Layer 6 of a small transformer language model trained on English Wikipedia (10 layers, counted from 0, width 64).
A neuron's activation on a vector x is GELU(weights . x + bias), where the dot is the dot product.
The model reads these tokens: "N" "G" "R" ")" " |" " " "4" "9" "." "7" "0" " |" " Ren" "é" " D" "j" "é" "d" "j" "é" "mel" " M" "é" "lé" "d" "j" "é" " (" "C" "IV"

The vector x that enters this layer's MLP at each token. A number n stands for n times 0.062.
0 "N": 26 44 -27 43 -36 7 -8 -6 12 9 5 66 15 -15 30 -36 9 25 -1 -15 2 0 10 37 17 14 -3 -13 27 -25 21 18 -3 -2 5 -34 -33 -3 41 1 -4 21 30 -18 -29 -16 -9 3 -65 -10 -28 -15 -45 -9 6 27 -5 -11 13 20 -5 -36 -10 -14
1 "G": 25 41 -18 38 -36 -6 6 -9 12 5 28 76 24 -11 30 -31 7 10 6 -17 4 0 9 34 -13 5 -13 -12 35 -35 10 37 -12 10 -11 -29 -44 -14 39 -6 -9 26 31 -12 0 -16 -22 9 -57 -1 -24 -13 -34 -8 5 36 -2 -23 15 23 -12 -20 -16 -35
2 "R": 14 41 -6 38 -36 0 -2 -4 1 5 1 77 16 -13 33 -34 22 9 0 -21 23 5 18 28 -14 14 -14 10 17 -15 11 14 -10 -3 -35 -49 -41 -1 37 18 -9 4 24 5 -33 2 -4 -7 -68 -1 -25 16 -26 -3 18 24 -10 -7 3 24 9 -36 -9 -27
3 ")": 34 37 -10 54 -29 17 -17 -15 -17 6 13 52 20 -8 32 -35 23 32 23 -25 -10 6 34 16 -1 10 -1 -20 23 -20 -8 16 -13 -13 -16 -40 -37 -9 27 16 -6 12 22 -21 -32 13 5 1 -67 3 -9 4 -25 -7 -16 39 -16 -4 16 23 2 -36 -27 -7
4 " |": 39 28 -22 52 -27 21 -13 2 2 15 -6 44 11 -26 21 -41 27 24 14 -6 -14 6 19 19 16 2 23 -15 38 -20 8 3 -21 -24 14 -42 -31 -10 49 19 -6 6 12 -24 -34 16 4 0 -51 3 -34 23 -42 -20 -27 38 -20 6 10 5 2 -35 -19 0
5 " ": 15 31 -10 60 2 2 -37 -8 0 13 5 45 6 -21 0 -27 35 17 18 -37 -44 9 0 16 -41 23 26 8 53 -53 14 12 -3 -25 27 -16 -21 -7 28 23 -4 7 4 12 -7 21 0 8 -37 3 -38 8 -28 -16 -18 41 3 -1 -36 5 6 -19 -30 -18
6 "4": 32 8 -44 42 13 -21 -40 0 -48 5 7 78 2 11 -32 -14 -4 6 -13 -17 -28 9 5 6 6 17 35 15 48 -25 4 -21 -7 -33 35 -2 -24 -5 14 21 3 35 -9 37 -1 -4 -5 -12 -38 40 -47 -17 23 -15 -14 43 26 -18 -2 -4 -37 -1 -11 3
7 "9": 62 -3 -11 1 15 -13 -48 -34 -27 -21 2 50 34 12 -24 5 41 -3 -12 -16 -10 -20 15 41 23 28 51 14 -7 3 52 -8 -39 -8 31 -3 -24 -5 -3 9 -13 31 -3 -5 12 8 -9 -37 -41 10 -62 11 9 5 -6 37 14 -1 -1 -11 -3 -36 -38 -12
8 ".": 67 -24 -5 51 -17 13 -45 -62 -13 -33 -28 36 4 3 -32 -19 46 -6 5 -16 -12 -45 3 33 18 17 14 -1 9 -2 42 -10 -12 4 33 -23 -19 -24 45 16 -37 -5 -1 -7 9 7 0 -3 0 -15 -41 28 10 29 -26 20 18 -24 0 15 24 19 -16 -32
9 "7": 31 7 27 44 20 -6 -22 -16 -41 -4 -39 31 -8 42 -18 28 13 9 6 2 -33 11 -13 19 -2 -35 25 -40 3 -27 30 -27 -29 -9 29 20 -32 -29 44 43 16 4 -3 -10 -2 -23 15 11 -22 -1 -44 22 29 42 -5 34 -35 -54 27 -17 0 3 -19 -20
10 "0": 19 -10 20 40 2 -7 -35 -16 -17 7 -40 50 20 9 -8 51 26 -3 16 -14 -13 2 2 16 12 -39 17 -16 -18 -9 31 -9 -20 -12 -13 8 -46 -33 30 49 -21 -34 17 -18 2 -16 9 -9 -28 -7 -38 21 10 43 42 59 -18 -40 30 -21 24 -10 2 -37
11 " |": 19 -19 18 69 -42 22 -30 -9 -17 3 -48 16 31 1 2 35 1 16 34 -14 -8 -4 21 11 -6 -38 0 -43 28 -1 21 -11 -7 -23 -35 -32 -27 -8 24 44 7 -55 -3 -1 -25 29 0 17 -46 -1 1 31 -16 -2 4 31 -8 -13 6 7 25 17 12 -1
12 " Ren": 0 22 19 35 -2 28 -2 0 -36 -2 -20 2 -31 10 -16 44 46 -12 76 -1 -15 32 9 -16 9 6 6 17 23 -61 12 -4 -8 -13 -5 -43 -34 -28 36 17 -1 -27 12 24 -8 -57 -28 -20 -31 27 -13 35 -15 -31 -7 16 1 -4 -1 20 -14 -11 48 11
13 "é": 1 38 50 -14 -13 13 -23 -5 -23 -26 7 20 -40 37 13 30 40 31 16 25 -19 -35 11 7 20 -13 4 27 26 -11 3 -32 1 -34 22 -46 -51 -9 34 6 2 9 6 -7 25 -5 1 -11 -56 29 -3 8 12 8 -64 12 -42 -27 2 -14 32 -14 42 3
14 " D": 7 19 16 34 -30 24 -23 -12 -4 29 3 14 -10 9 -12 9 26 13 5 34 2 -12 -11 94 -1 -30 2 -11 18 -44 9 -49 15 5 -34 -19 -58 -37 21 13 -5 -1 33 -12 -8 -29 3 21 -18 36 10 0 -16 -17 -39 17 -52 17 -12 -2 28 3 5 13
15 "j": 0 25 13 15 1 18 -22 9 -6 -10 54 54 -59 -30 10 9 19 -17 45 -5 -6 0 -16 12 20 -23 41 1 64 -30 -12 -10 27 46 -11 -19 -47 -11 6 -12 33 9 42 -28 -19 -38 2 -19 -48 19 -11 -14 -3 -48 -6 10 -7 16 -2 18 9 -4 -12 -19
16 "é": 10 22 -22 -7 -16 -10 -19 -19 -22 -18 45 38 -23 -21 38 28 27 -2 20 13 21 -14 3 10 16 -19 -4 36 -6 7 31 2 11 8 -11 -46 -42 -18 15 2 -43 14 43 -25 35 -20 22 7 -88 12 -32 11 15 -7 2 21 -8 -15 4 -23 29 -1 6 8
17 "d": -15 -13 15 29 -37 22 -26 -13 -17 13 0 8 -4 1 29 20 58 6 31 24 27 -30 25 54 -20 -11 -25 -27 17 -6 9 -24 19 19 -16 -51 -57 3 20 -9 -29 -11 -1 2 -40 -12 0 22 -56 37 18 3 -16 -11 -18 9 -18 -17 -4 27 46 11 29 7
18 "j": -26 25 62 5 -6 9 -8 10 -12 1 15 37 -16 -23 7 10 30 12 48 3 12 -8 -10 25 -2 -25 25 -20 62 -23 -25 -32 10 42 -18 -45 -56 14 11 -14 19 23 29 -35 -45 -9 5 -6 -44 16 11 -36 -8 -28 -50 10 -5 -8 24 25 18 0 27 -9
19 "é": -8 41 9 3 -1 -6 -22 -27 -18 -6 26 23 4 -33 45 17 41 -7 41 1 28 -10 -1 14 9 -24 9 30 -19 -6 15 -7 -8 10 -21 -62 -34 -18 1 -7 -43 16 55 -22 13 -35 32 31 -66 -2 -43 -1 10 7 -20 23 -6 -5 28 -8 28 13 14 -17
20 "mel": 6 5 41 -1 -43 19 -42 19 -17 12 -4 16 18 -13 57 15 69 -10 39 7 28 -27 -8 16 -24 -20 -39 -13 34 -10 31 -25 -17 37 -8 -47 -72 -19 19 19 -23 -7 -5 13 -29 -18 17 3 -27 -10 24 -14 16 3 -25 8 -31 -22 8 -8 35 19 36 7
21 " M": -20 52 16 14 -18 16 -29 -3 4 -14 15 25 1 11 4 -7 30 14 14 16 11 22 -12 44 -19 -12 -6 -20 40 -53 -9 -68 -3 29 -46 -56 -44 2 17 25 -24 -8 26 -30 -42 -24 10 17 -30 18 10 -5 -2 -6 -14 24 -11 28 -5 7 10 25 29 27
22 "é": -9 56 -11 0 3 -16 -25 -6 1 -9 53 27 -32 -8 18 14 23 -15 18 -18 2 2 13 -9 23 -19 5 38 10 -49 5 17 -4 -18 6 -61 -51 -15 2 6 -10 14 51 -1 6 -46 11 21 -54 16 -27 -8 -1 -7 -23 22 -9 55 12 15 13 28 2 -12
23 "lé": 23 25 7 -7 -6 -9 -13 -23 2 4 38 34 -38 47 31 9 39 -13 12 14 22 -38 5 11 16 -30 -34 0 13 -8 31 -3 -7 6 42 -62 -65 -7 0 23 -25 6 -3 -28 -9 13 13 -26 -45 41 1 22 13 -3 -32 -39 -55 -6 11 7 22 28 17 11
24 "d": -17 25 -12 25 -14 3 -5 13 -35 30 12 10 -13 18 23 8 44 4 4 43 29 -4 7 57 -25 -44 -32 -11 -6 -15 7 -17 3 6 24 -53 -73 -19 10 4 -5 11 -10 6 -69 -20 2 49 -40 10 7 13 14 -10 -15 -10 -35 7 13 4 31 35 7 -2
25 "j": -40 35 63 -6 2 1 -1 4 -19 0 26 24 -11 -19 12 12 24 8 44 2 7 -4 -8 21 -4 -27 24 -14 53 -27 -28 -26 9 41 -15 -41 -57 19 11 -11 33 30 36 -36 -47 -15 3 -10 -43 13 10 -34 -2 -26 -43 6 -17 12 26 24 17 5 25 -21
26 "é": -12 38 9 2 -1 -10 -16 -26 -25 -6 30 23 10 -38 49 14 34 -7 47 5 29 -4 1 15 9 -26 -1 28 -19 -6 13 -4 -9 15 -16 -61 -37 -22 -3 -7 -42 17 56 -23 15 -28 29 29 -69 -2 -36 0 12 11 -18 15 -15 6 28 -3 22 13 12 -18
27 " (": 9 49 11 49 -20 12 -1 -37 2 -1 -9 29 14 -10 18 -3 60 2 14 -4 1 -4 5 28 -1 20 -16 -28 57 -31 -11 -32 3 -10 4 -46 -20 -13 -11 25 -44 10 -5 -16 -42 12 20 38 -41 -23 9 38 -18 -32 -24 14 -35 19 -5 12 25 6 -1 -21
28 "C": -11 72 -31 23 -41 -16 -16 11 11 13 44 23 5 17 1 -5 -7 24 -5 -5 -30 -4 8 51 -3 -28 -13 38 45 -53 -1 -20 -3 -34 15 -17 -51 -35 18 19 -3 32 29 -11 -19 -48 -13 -4 -8 5 -19 10 52 -27 -14 19 -5 14 7 8 -13 7 -6 -3
29 "IV": 9 42 6 -5 -7 -18 -5 -9 -31 -4 35 56 -25 14 25 11 6 8 15 -12 -2 13 25 11 -4 -1 9 0 35 -8 -6 4 -31 -9 -13 -17 -69 20 28 -31 19 38 61 -5 19 -25 13 -7 -71 12 -15 4 -1 -17 3 1 -27 36 -26 18 8 -41 4 -26

Each question shows the input weights of one neuron of the MLP. A number n stands for n times 0.0092.

n115 (bias -0.110): 15 34 -24 35 0 -12 -8 11 1 20 16 -51 -3 0 -7 -32 -24 8 -11 0 12 -21 14 -34 21 1 -11 -27 -18 31 -8 35 14 -4 -15 1 11 -14 40 6 11 21 -14 3 13 9 -11 -4 16 -4 1 -53 -36 -2 30 9 -14 -16 2 15 7 -14 -6 -9
Its three highest activations, in order, are on tokens 0 "N", 1 "G", 3 ")"

n50 (bias -0.122): -2 -10 20 12 28 8 -3 -45 -8 34 -1 35 -26 -8 3 -23 -41 50 -17 -10 32 -21 -10 32 27 -42 -22 -18 -37 2 -6 10 -21 6 -25 -23 11 34 46 6 -6 2 -6 13 -8 15 4 -23 9 0 15 -50 -6 15 15 -5 44 12 13 34 -22 -11 -12 1
Its two highest activations, in order, are on tokens 0 "N", 2 "R"

n56 (bias -0.116): 44 -34 -1 -10 30 -9 12 -12 16 26 10 5 5 -23 20 -8 -11 -79 -10 30 -14 6 6 -37 54 36 6 -22 2 -23 6 -18 21 14 -16 -35 -30 -5 5 29 3 -27 23 14 1 -14 26 -17 61 39 22 -16 -15 -19 -47 5 32 -10 15 -40 -33 -11 -27 -4
Its three highest activations, in order, are on tokens 15 "j", 6 "4", 12 " Ren"

n179 (bias 0.082): 8 12 -32 -12 -2 3 25 46 23 -32 17 -4 14 -14 12 -55 -23 -13 36 -6 -14 -17 -33 -6 -4 -14 -43 15 40 -10 -7 28 -73 -15 -17 1 11 19 17 2 -25 23 15 20 8 -1 -48 25 -15 30 40 -27 -18 -5 41 -11 -7 -4 15 -9 35 -26 23 1
On which token does it fire most? 1 "G"

n72 (bias -0.023): -1 22 30 -11 0 18 5 -30 -3 3 9 -12 -7 0 4 -28 5 -12 -1 -3 14 3 -16 -18 15 5 12 -18 0 -31 -11 20 -15 11 -21 12 -44 8 -27 21 0 11 20 6 23 24 -35 -3 -26 -7 39 7 7 -21 -32 -6 18 3 12 28 30 26 30 -20
On which token does it fire most? 25 "j"

n84 (bias -0.026): -17 -6 -14 -21 -11 30 30 -23 -7 -10 2 -16 2 16 26 -33 3 13 -36 -25 15 13 10 15 1 1 27 16 9 -28 -1 -16 -12 -33 9 -5 -7 -2 -8 -41 6 -22 -15 37 5 1 9 8 -24 -10 -16 -10 65 23 24 -23 -24 -10 -5 -24 2 -8 58 6
Its two highest activations, in order, are on tokens 13 "é", 28 "C"

n219 (bias -0.312): -7 -4 2 -26 0 25 -5 46 -30 12 11 -13 -12 9 -17 -25 -37 -16 1 31 22 10 -24 -4 -24 -1 9 -38 -26 -2 6 -6 35 20 16 -45 -26 42 29 -15 -19 -33 23 -20 -5 -12 4 -12 80 -1 -11 -13 -35 -26 -18 -12 24 0 8 -4 14 -30 -17 15
On which token does it fire most? 18 "j"

n104 (bias -0.200): 0 -11 -16 22 -13 28 -20 0 5 -12 20 -8 13 -19 40 18 0 -9 -37 3 27 14 -25 17 17 -19 -37 76 -32 -10 -3 -11 -44 7 10 13 19 -12 41 -16 24 22 3 -10 38 18 -50 15 16 -1 20 -3 -7 -36 -49 -4 -41 -38 -17 13 5 2 30 13
On which token does it fire most? 13 "é"

n197 (bias -0.068): -5 -34 29 -18 -12 31 11 13 5 10 -10 -39 10 -13 6 -5 -65 -19 1 -9 20 18 16 49 8 3 47 54 -14 -12 -41 13 -10 -8 7 -26 -17 0 9 -3 -15 -28 9 23 11 9 -11 25 -4 64 -17 18 -2 -14 -9 -22 -3 -15 -5 11 -3 -14 -33 -9
Its three highest activations, in order, are on tokens 14 " D", 12 " Ren", 17 "d"

n183 (bias 0.031): -7 34 -29 -14 -1 -7 -3 45 -12 -9 12 21 24 -19 -29 -34 39 8 0 -19 -23 -7 -19 34 -16 -31 10 -10 -15 34 11 -7 -13 19 -1 15 10 4 -17 9 -8 -40 20 0 -21 10 -26 4 16 26 4 3 -10 -29 -34 1 -19 -37 -10 47 2 -36 49 -17
On which token does it fire most? 18 "j"

n31 (bias 0.003): -16 28 22 11 -23 35 -1 -16 -2 42 0 -14 38 -3 11 -29 -18 23 -1 -22 -2 -1 0 -30 -11 15 -6 9 -36 -43 -14 -7 -23 -4 10 -12 -40 -9 -25 8 34 39 -8 12 27 -30 27 37 10 -26 0 21 25 9 -17 8 -24 -4 29 -15 -46 3 27 0
On which token does it fire most, and how strongly? 28 "C", at about 4.9

n109 (bias -0.310): -27 33 -44 16 8 14 -17 -35 51 6 19 -28 15 -19 -3 16 -14 8 -13 9 17 -37 -11 -30 36 21 -4 -9 -1 -22 5 3 11 30 15 -42 -6 34 62 14 23 -38 -16 39 -15 -11 31 -13 52 30 -26 11 -6 6 18 -41 -27 -5 -23 20 -38 -35 -13 13
Its three highest activations, in order, are on tokens 23 "lé", 12 " Ren", 0 "N"

n117 (bias 0.083): 28 -8 24 -10 -23 15 30 -35 -31 -8 -1 4 2 0 7 12 -20 14 11 5 -17 -6 49 -4 -31 10 2 -27 7 -18 6 21 -50 34 -34 24 -41 -12 -19 11 0 22 16 0 -36 -40 43 -12 -2 26 28 5 -34 29 -4 2 -7 5 -19 -17 -19 13 24 4
Its two highest activations, in order, are on tokens 29 "IV", 20 "mel"

n152 (bias 0.006): 3 -7 6 -5 -24 -5 3 3 -9 17 -10 -18 14 -35 -8 6 -1 -13 6 9 34 -1 2 -30 -18 28 -10 -1 -12 -6 -5 -1 25 -20 35 -20 20 -22 0 34 36 -23 46 24 -29 -29 43 -12 -4 26 42 9 -25 15 15 -28 3 -11 -15 -28 18 -22 6 -34
On which token does it fire most? 12 " Ren"

n239 (bias 0.035): -23 -19 -5 -15 31 5 59 0 -5 2 7 -7 -6 11 29 -8 39 19 -6 -7 -14 8 26 -11 25 16 -11 -12 21 17 -2 23 -28 38 -15 30 -16 -8 -17 18 -41 9 7 -27 -12 -39 44 -26 -27 0 10 -7 27 14 -7 -12 9 -21 -12 -1 -14 -33 15 1
Its three highest activations, in order, are on tokens 29 "IV", 16 "é", 26 "é"

n161 (bias -0.072): 28 32 -7 29 -19 -5 -24 -19 -14 -55 -6 -21 -9 31 -2 16 -21 -12 4 -13 -14 5 31 -20 -9 18 -28 -38 -35 2 -20 -1 18 -8 -51 35 12 -2 -7 12 -5 49 11 -8 -20 49 28 40 -2 -1 36 18 -15 -28 13 -13 0 -17 24 31 -9 -1 -32 15
On which token does it fire most? 3 ")"

n126 (bias 0.097): -18 -50 -14 9 -38 7 9 -4 20 29 -26 -12 -1 -9 11 -1 12 26 9 -6 42 1 -4 28 -8 -47 18 4 -18 -5 19 36 -40 -6 -16 25 2 20 -15 2 8 0 -17 -15 16 -33 -4 41 -34 -25 -8 9 17 11 -5 -20 35 10 -7 6 -5 -22 34 3
On which token does it fire most? 11 " |"

n27 (bias -0.056): 11 17 -4 5 3 21 14 -5 -1 -16 2 -2 -17 -15 -10 22 -17 12 19 -24 71 28 0 6 6 -44 20 -11 1 -19 -38 -26 24 -15 3 -7 21 -40 -29 6 21 -5 -17 8 10 -44 -14 -40 -9 18 -20 8 -3 -11 -13 44 7 38 36 7 -13 -1 21 -13
Its two highest activations, in order, are on tokens 12 " Ren", 15 "j"

n142 (bias -0.033): 21 -11 -6 -37 29 8 -10 -10 33 -3 28 -20 -36 -4 -7 1 -44 38 23 -5 61 -49 6 30 -1 -12 -24 16 22 -27 32 -11 -45 13 -6 14 -34 -4 16 -12 -25 -15 -19 14 6 -16 4 1 3 6 -9 -50 -11 5 4 -28 -13 -3 58 13 -29 -13 24 -30
On which token does it fire most? 23 "lé"

n233 (bias -0.044): 7 -23 -24 -23 6 15 37 25 -8 5 13 -27 23 -12 18 -6 -16 -63 13 -8 -3 -1 -23 17 -8 -12 -39 47 -10 -9 7 15 11 -8 -3 1 13 -18 53 -23 12 -25 -20 11 35 4 28 17 -3 15 -21 -3 -20 -36 -9 8 -13 -9 34 -33 8 -6 -20 -35
On which token does it fire most? 16 "é"

n221 (bias -0.092): -25 23 -13 -23 -1 -19 -15 -2 0 9 3 4 -47 -16 3 -9 -25 -15 2 19 13 -22 33 11 3 -15 11 37 12 -53 1 26 10 27 -6 -20 20 -30 1 21 -9 -22 -5 -5 10 6 -25 13 43 -5 -13 -58 -7 11 6 12 -31 -9 15 32 10 12 -26 -5
On which token does it fire most? 22 "é"

n196 (bias -0.073): -24 1 11 0 -19 14 -23 -20 -13 11 22 25 2 36 -13 -6 -3 -6 0 0 -4 15 4 -24 2 -20 -21 35 -18 34 -10 2 -12 1 -22 -2 21 -10 4 0 3 15 0 -36 13 -11 -16 3 42 -10 15 55 -64 -14 -6 33 -6 17 13 51 -12 11 -47 18
On which token does it fire most, and how strongly? 3 ")", at about 1.2

n254 (bias 0.162): 5 -20 -14 11 -21 7 35 -28 7 40 -7 42 -14 5 -16 -15 -12 -20 -22 12 -5 -29 0 -10 -17 -27 -2 -16 20 -1 -22 16 12 -2 -19 -21 -9 1 -24 25 35 25 3 -3 -8 -9 -2 -20 19 11 -20 4 2 28 11 -21 -23 -9 44 -27 10 6 43 -24
Its two highest activations, in order, are on tokens 23 "lé", 10 "0"

n54 (bias 0.009): -16 22 9 9 22 3 0 8 -2 25 2 -6 -26 -30 10 8 -37 23 4 0 29 7 11 -23 21 44 1 23 2 9 41 -8 -51 -12 -17 34 -21 -33 -4 -13 26 10 -22 -23 18 3 37 -1 23 -9 -11 -8 -25 6 -10 -46 17 -21 -15 15 -5 -39 -13 -14
On which token does it fire most? 29 "IV"

n235 (bias 0.034): -55 -4 53 7 8 35 -10 24 -5 38 -35 -3 20 27 12 -12 -23 2 -39 -2 33 -9 22 -10 -4 -17 -29 10 -21 47 -5 9 -32 12 13 18 -1 -11 -18 1 23 13 6 -18 -18 16 -33 15 -24 13 -32 4 -39 -26 -13 2 24 1 37 14 19 -8 -23 -14
On which token does it fire most? 24 "d"

n58 (bias -0.101): -57 30 8 -28 46 51 -1 -7 -3 5 -19 4 11 5 11 -5 -12 6 -18 18 3 16 10 43 15 -31 -12 34 -19 -5 33 6 -27 18 19 -21 -10 -12 52 -24 6 -7 -47 -30 6 -17 5 0 -19 -6 13 -19 -7 -31 -33 -39 34 23 -12 6 36 -9 14 -32
On which token does it fire most, and how strongly? 24 "d", at about 5.1

n61 (bias -0.091): 18 26 -17 -36 9 -43 -25 35 -10 0 -37 4 21 12 -5 23 34 -20 29 -20 4 -77 23 -22 23 -42 12 -8 -51 9 -26 -19 -2 24 24 11 43 -4 22 4 41 25 -11 5 -29 5 -18 -9 -11 18 -20 15 -37 -37 7 -26 22 19 6 -4 -1 -42 0 39
Its two highest activations, in order, are on tokens 7 "9", 12 " Ren"

n116 (bias -0.076): 0 15 -38 14 -17 35 -11 -42 -11 4 8 22 -57 64 -55 -3 -42 5 0 -38 43 20 -23 17 -15 16 19 14 -6 4 5 -9 -13 26 -23 -11 40 -5 30 15 -10 0 -30 9 0 -32 20 9 45 -1 22 11 -5 -20 2 -13 -26 25 -14 7 -7 -23 43 -33
On which token does it fire most? 12 " Ren"

n91 (bias -0.157): 24 -37 -36 37 3 -34 8 -6 8 -22 4 -23 -18 -22 0 7 -80 39 2 -14 1 -5 17 24 0 5 25 -22 -7 19 12 2 26 28 -39 -55 33 -18 13 -3 18 -3 -4 22 -17 46 -25 -14 21 -35 -13 29 -4 -5 -59 2 14 53 12 -5 29 18 20 -16
Its two highest activations, in order, are on tokens 11 " |", 8 "."

n199 (bias 0.017): -26 0 -18 9 69 3 15 6 27 8 -27 28 4 -38 -34 21 -25 -41 -49 23 -10 -3 21 -7 23 28 -4 2 14 32 49 -35 2 -10 -19 35 -3 -48 2 -37 -7 -22 -9 -4 -51 -18 -22 0 -4 5 -2 21 3 23 -2 18 35 11 17 -30 2 -16 -9 44
On which token does it fire most, and how strongly? 7 "9", at about 2.2

n97 (bias 0.049): 14 10 -20 22 -31 -10 -33 -17 -3 0 -36 -17 13 57 0 -21 -19 -2 -10 13 0 19 -18 23 29 46 -36 -5 -30 39 14 5 23 -22 -24 5 -32 8 11 25 23 15 14 -60 -22 -15 17 35 2 -1 45 -34 1 5 -4 -17 -17 2 -30 23 -9 11 3 39
Its three highest activations, in order, are on tokens 14 " D", 21 " M", 24 "d"

n237 (bias -0.058): -17 26 19 -12 -13 9 16 1 -9 6 42 2 3 33 2 15 13 -48 17 1 -8 -17 -25 4 29 -9 -26 -36 17 -8 -8 34 -17 42 5 47 22 -29 16 31 -46 -25 -14 -14 -42 -5 -16 -9 48 22 -4 -13 -17 -19 -19 13 47 6 41 -16 -5 -61 0 16
On which token does it fire most? 12 " Ren"

n95 (bias -0.116): -21 14 -59 29 -13 21 -22 51 -26 -27 -13 -16 -43 38 -2 -9 -41 -9 -28 -47 5 -14 1 6 -6 24 -24 12 5 12 -12 -31 -40 11 -17 2 36 16 43 -21 2 15 0 12 35 33 1 14 -4 -21 -4 -10 9 22 11 6 2 -12 20 13 24 6 -23 -16
Its two highest activations, in order, are on tokens 6 "4", 8 "."

n94 (bias -0.104): -31 12 -50 43 18 17 7 -34 10 19 -15 11 -3 -12 0 -10 -30 -26 -6 18 -8 -24 11 26 59 53 21 -25 16 -15 -25 12 -10 35 -31 -11 -7 -13 18 21 7 -5 -4 -8 -39 17 21 -19 50 -14 44 8 20 1 13 -15 14 -24 -8 -22 4 -16 32 -27
On which token does it fire most? 27 " ("

n226 (bias 0.031): 16 -19 -5 -23 18 4 34 -4 -13 -1 5 19 -3 -50 11 -1 18 15 10 -25 -52 22 -2 30 1 -34 29 -4 -16 -25 6 -6 6 27 7 3 24 6 -11 8 22 -1 9 32 15 10 0 12 -26 -49 23 -13 6 -10 -14 16 5 1 -39 9 42 4 -6 0
On which token does it fire most? 5 " "

n209 (bias -0.132): 28 21 13 39 0 -11 28 -47 77 -27 13 -50 21 -25 25 -29 -27 14 -40 -42 43 -6 -21 -27 8 -21 18 9 24 -18 -19 50 30 -5 -9 12 -9 -14 -9 24 20 -49 7 6 12 23 7 5 22 11 -1 49 27 -22 -65 7 25 -6 -38 -30 -24 17 -16 -8
On which token does it fire most, and how strongly? 5 " ", at about 2.1

n151 (bias -0.059): 10 6 -7 13 -3 -5 -20 -27 -16 40 -21 -16 -31 -18 48 11 10 43 4 -9 15 -58 -1 -36 17 27 -14 0 -28 -16 17 -33 -7 -8 -4 3 15 16 -33 33 5 5 30 16 -23 32 -5 -24 6 -4 8 -13 -3 7 -14 25 15 -29 0 17 -43 30 14 7
On which token does it fire most? 20 "mel"

n238 (bias -0.191): 19 -17 -6 3 51 -50 -46 6 8 11 -14 4 -34 4 28 -7 7 -12 -17 17 16 -24 10 2 24 3 -2 -21 11 -50 -32 -22 4 -25 -36 13 60 3 30 -10 26 2 -45 -24 -11 15 29 -13 9 44 -18 -22 27 15 2 42 17 -10 14 -5 -13 -21 -27 -11
Its three highest activations, in order, are on tokens 6 "4", 9 "7", 7 "9"

n17 (bias -0.006): 38 -28 -13 17 4 39 14 -7 -2 -14 -9 -19 0 5 -18 -33 -80 36 20 -18 17 -25 -13 2 10 -3 9 18 -9 14 28 20 9 15 11 -3 32 24 12 -33 -9 -19 -10 6 -16 11 29 -44 2 -7 -17 34 3 -8 -10 -22 -28 2 1 -7 13 -25 -8 -19
On which token does it fire most? 8 "."

n211 (bias -0.180): -55 33 -19 -14 22 4 -21 -9 -23 27 6 15 -39 -2 7 18 10 30 17 22 26 13 12 9 -8 -36 -12 -5 -35 1 -7 15 -21 6 -5 -22 11 -18 51 -36 -32 7 -35 11 7 37 -9 2 17 11 -8 26 -3 7 -5 -33 28 38 -1 -13 -18 -54 26 -25
On which token does it fire most, and how strongly? 24 "d", at about 3.5